Layer 4 of a small transformer language model trained on English Wikipedia (16 layers, counted from 0, width 96).
A neuron's activation on a vector x is ReLU(weights . x + bias), where the dot is the dot product.
The model reads these tokens: "ey" "s" " h" "ave" " not" " "

The vector x that enters this layer's MLP at each token. A number n stands for (n - 500) times 0.0085.
0 "ey": 370,437,484,689,473,477,636,359,204,361,449,530,555,549,582,471,438,640,654,606,715,349,468,499,419,442,461,713,499,26,454,686,539,614,596,475,699,586,541,536,553,315,491,555,455,571,535,352,349,704,439,512,500,521,643,552,463,621,518,446,488,557,493,547,548,445,497,425,254,648,525,457,352,456,616,493,518,430,576,531,520,416,463,391,557,630,719,467,402,682,472,365,480,284,460,388
1 "s": 440,396,556,499,517,569,581,495,280,363,538,528,554,595,572,490,434,653,709,595,745,335,444,442,441,425,552,587,500,391,395,691,536,625,550,438,664,571,390,510,451,334,542,499,512,562,574,413,448,472,281,423,457,395,716,605,555,312,550,604,761,599,578,465,409,485,490,422,532,569,450,408,291,444,573,490,564,314,681,541,464,587,548,363,611,579,574,399,305,575,351,372,554,373,453,518
2 " h": 445,414,514,586,496,547,594,374,236,304,516,608,640,614,640,590,454,648,747,539,699,491,418,377,342,477,557,595,415,320,467,624,619,539,487,504,628,560,429,436,518,372,508,502,533,563,575,369,472,498,320,428,476,387,639,633,518,423,449,491,671,619,619,529,366,494,505,407,537,590,529,377,262,484,490,464,627,411,621,471,469,630,490,469,679,599,573,413,299,498,348,340,444,404,466,527
3 "ave": 480,437,570,513,457,651,466,390,305,367,623,542,491,635,506,647,381,628,699,491,676,374,470,482,399,465,455,612,587,327,395,690,579,585,564,523,588,537,461,536,541,381,496,488,545,613,603,333,518,535,337,458,606,417,630,667,559,437,537,539,552,561,609,471,341,434,458,448,548,559,362,454,255,463,453,434,566,327,657,594,467,500,559,376,635,560,590,425,305,632,261,352,479,386,492,520
4 " not": 414,432,483,544,547,661,492,344,299,435,531,518,529,636,555,517,346,619,716,636,639,314,448,393,393,541,603,587,534,388,414,607,641,544,546,490,534,601,482,452,565,411,567,461,577,557,531,320,431,507,325,390,540,388,667,632,525,401,503,479,560,565,670,491,398,527,450,477,508,619,381,534,404,462,492,432,669,273,508,513,480,540,580,363,614,676,503,418,317,611,387,342,571,353,441,502
5 " ": 443,442,558,475,546,663,533,358,288,392,558,528,569,613,623,585,421,709,724,590,699,428,412,413,375,468,554,538,525,326,340,678,616,629,429,556,611,581,289,469,544,425,427,434,557,597,555,426,433,537,374,395,498,395,658,667,559,383,513,486,749,527,529,483,427,438,466,440,443,602,428,498,247,424,532,468,576,414,564,465,511,556,496,438,633,634,531,379,359,544,335,351,546,411,531,400

Each question shows the input weights of one neuron of the MLP. A number n stands for (n - 500) times 0.002.

n64 (bias -0.060): 625,485,570,623,452,366,452,529,560,463,544,421,562,587,446,487,471,469,494,558,485,428,470,498,483,619,434,511,420,538,500,568,571,473,526,526,481,498,514,569,270,332,507,386,498,502,455,555,552,469,468,548,681,418,485,577,498,307,399,466,552,459,504,498,469,589,553,498,485,543,539,455,478,561,594,526,460,559,559,515,481,463,502,519,460,516,540,480,468,490,458,467,449,506,454,529
On which token does it fire most, and how strongly? 1 "s", at about 1.4

n179 (bias -0.041): 482,576,521,581,642,467,464,579,497,541,517,473,599,586,469,521,603,488,642,347,409,333,530,434,356,447,581,532,565,464,460,497,408,447,502,341,548,504,576,411,456,589,478,437,413,529,480,637,608,440,603,552,414,464,488,462,570,466,569,391,629,611,569,449,516,473,451,578,450,543,424,472,575,491,491,440,451,393,427,476,576,637,523,498,480,438,465,626,482,463,558,518,485,462,414,537
Which token does this neuron like most? 1 "s"

n345 (bias -0.062): 504,576,478,623,523,517,683,323,453,516,455,564,440,504,453,538,483,448,320,498,504,502,534,502,586,508,522,570,425,414,540,500,477,612,587,441,642,490,458,416,455,397,394,540,508,500,502,413,594,389,520,469,473,538,370,424,518,493,583,397,336,520,595,438,438,536,441,502,547,523,568,431,625,518,502,450,458,522,525,467,547,435,488,517,545,451,542,500,475,448,627,465,604,482,601,471
Which token does this neuron like most? 0 "ey"

n82 (bias -0.040): 441,411,441,525,473,413,623,509,522,506,422,513,518,477,362,527,392,401,461,535,600,498,418,422,603,572,400,404,606,510,558,634,518,462,498,482,620,450,493,485,571,480,463,438,531,550,522,525,526,632,632,618,559,469,498,536,599,467,487,392,415,524,492,469,381,562,423,575,402,506,550,530,488,515,527,407,494,570,633,453,537,309,567,313,382,524,498,484,518,457,614,552,532,442,534,436
Which token does this neuron like most? 0 "ey"

n34 (bias -0.052): 569,487,492,502,509,451,544,511,559,515,426,521,514,515,420,534,474,581,533,579,543,459,545,306,446,491,460,541,481,529,553,543,537,492,578,434,410,346,607,484,413,611,426,534,582,486,444,389,509,462,430,652,477,548,477,655,519,431,537,445,534,596,600,494,560,462,714,379,478,523,558,604,602,568,477,436,340,559,428,493,480,530,513,330,383,542,543,439,405,527,554,507,595,436,456,370
On which two tokens does it fire most, strongest first? 4 " not", 0 "ey"

n368 (bias -0.077): 562,541,341,549,531,507,538,541,505,496,517,523,587,432,590,482,590,560,404,469,419,619,485,538,533,404,674,529,482,505,434,486,418,541,545,467,572,491,626,602,548,464,576,346,617,492,511,374,491,558,543,475,461,493,425,383,520,447,554,414,448,573,597,412,569,529,402,315,520,504,580,491,395,464,473,518,647,549,431,328,365,507,524,490,432,571,571,446,493,369,428,525,584,463,628,407
On which token does it fire most, and how strongly? 2 " h", at about 0.46

n330 (bias -0.038): 456,500,470,483,350,535,552,465,355,515,515,429,607,382,656,594,511,524,464,312,680,311,722,645,638,414,428,500,654,552,554,649,503,391,491,639,421,382,671,478,355,628,431,549,424,692,588,683,594,350,320,587,441,549,633,482,460,573,565,333,533,490,485,622,537,527,465,460,752,386,518,420,482,550,610,336,577,531,376,422,421,328,482,434,510,521,622,440,426,405,586,320,711,582,580,513
Its three highest activations, in order, are on tokens 3 "ave", 1 "s", 2 " h"

n160 (bias -0.086): 504,549,463,460,427,552,440,525,529,502,426,502,433,404,453,630,478,584,649,568,583,479,400,494,604,455,510,468,606,541,366,528,521,494,420,506,491,623,502,628,425,476,557,492,476,575,406,574,519,460,426,632,406,601,422,449,480,378,549,410,431,548,458,471,565,624,447,439,532,638,478,453,492,498,592,484,547,408,488,450,415,550,405,492,524,403,457,385,417,481,459,592,520,424,518,479
Which token does this neuron like most? 1 "s"

n217 (bias -0.063): 597,577,500,569,464,603,542,463,564,407,458,531,505,575,536,586,536,445,542,487,556,454,494,481,544,533,447,453,416,537,478,481,577,443,522,487,477,579,520,509,446,537,448,485,546,528,575,564,460,386,402,484,439,394,452,607,507,457,588,478,491,626,424,456,602,505,473,432,500,539,634,483,487,502,561,452,444,519,457,486,394,472,572,460,457,408,607,429,512,463,473,519,435,539,565,469
On which token does it fire most, and how strongly? 2 " h", at about 0.98

n92 (bias -0.004): 284,410,528,384,563,590,487,368,769,473,341,691,603,291,391,402,443,733,648,599,455,355,405,503,525,701,588,426,426,514,522,504,456,593,566,553,311,617,503,503,510,349,629,515,640,529,384,506,710,544,591,516,578,536,344,506,444,465,387,389,394,532,435,578,420,614,363,382,514,506,453,503,589,440,557,397,428,635,565,503,356,631,253,512,747,539,524,390,451,404,519,555,391,633,475,548
On which token does it fire most, and how strongly? 4 " not", at about 0.4

n360 (bias -0.041): 520,555,249,483,389,549,527,259,530,518,543,350,480,628,661,347,523,364,548,475,797,781,548,685,386,487,451,337,619,453,469,536,527,473,560,560,418,444,816,579,510,514,448,572,462,523,503,484,764,411,411,400,573,604,463,415,437,349,506,553,540,486,500,515,574,344,536,425,472,455,469,624,438,564,503,306,487,408,485,503,565,449,660,627,216,497,493,349,593,516,586,431,617,403,516,477
Which token does this neuron like most? 3 "ave"

n8 (bias -0.026): 644,543,522,447,464,701,516,382,393,479,507,528,661,548,456,473,518,411,516,558,378,638,433,362,434,456,462,473,510,453,473,595,410,382,564,454,393,512,595,633,513,500,385,575,695,298,472,404,692,479,515,582,446,523,547,493,505,503,557,514,474,653,548,545,481,483,431,521,435,421,386,631,471,582,463,283,414,549,520,575,432,394,534,557,572,334,438,512,503,576,583,467,588,544,465,527
On which two tokens does it fire most, strongest first? 3 "ave", 4 " not"

n207 (bias -0.018): 645,394,503,537,797,514,500,567,335,513,369,424,533,534,630,604,566,480,353,554,466,307,545,421,749,394,583,707,564,624,386,572,503,516,363,679,534,433,332,336,609,229,496,513,327,622,444,559,531,452,514,313,415,554,447,425,636,403,596,148,504,636,544,540,481,571,643,574,530,490,340,675,557,555,411,632,479,548,292,420,329,459,436,318,529,424,575,523,639,328,394,715,490,473,569,444
On which token does it fire most, and how strongly? 5 " ", at about 0.8

n299 (bias -0.016): 566,517,372,475,547,611,483,527,590,590,465,493,532,512,500,465,505,449,435,583,488,468,443,477,569,475,512,435,530,550,462,598,488,469,411,511,494,463,504,565,456,390,513,519,521,467,582,545,437,590,534,570,493,513,421,532,502,548,466,405,585,667,358,473,382,517,407,479,571,471,518,586,486,430,563,466,498,541,447,518,473,580,475,422,539,497,412,510,563,493,448,562,477,372,493,355
Which token does this neuron like most? 5 " "

n62 (bias -0.036): 704,458,448,493,533,577,600,516,526,477,492,503,435,543,515,485,572,573,483,550,505,509,524,486,550,489,543,512,554,512,478,482,566,462,572,421,593,517,594,404,413,505,447,474,464,506,563,426,513,473,454,517,530,495,539,502,492,346,470,482,512,599,478,517,597,549,448,466,510,501,498,494,519,442,476,505,558,456,408,398,454,490,517,471,472,412,465,387,495,471,498,455,495,463,513,443
On which two tokens does it fire most, strongest first? 1 "s", 4 " not"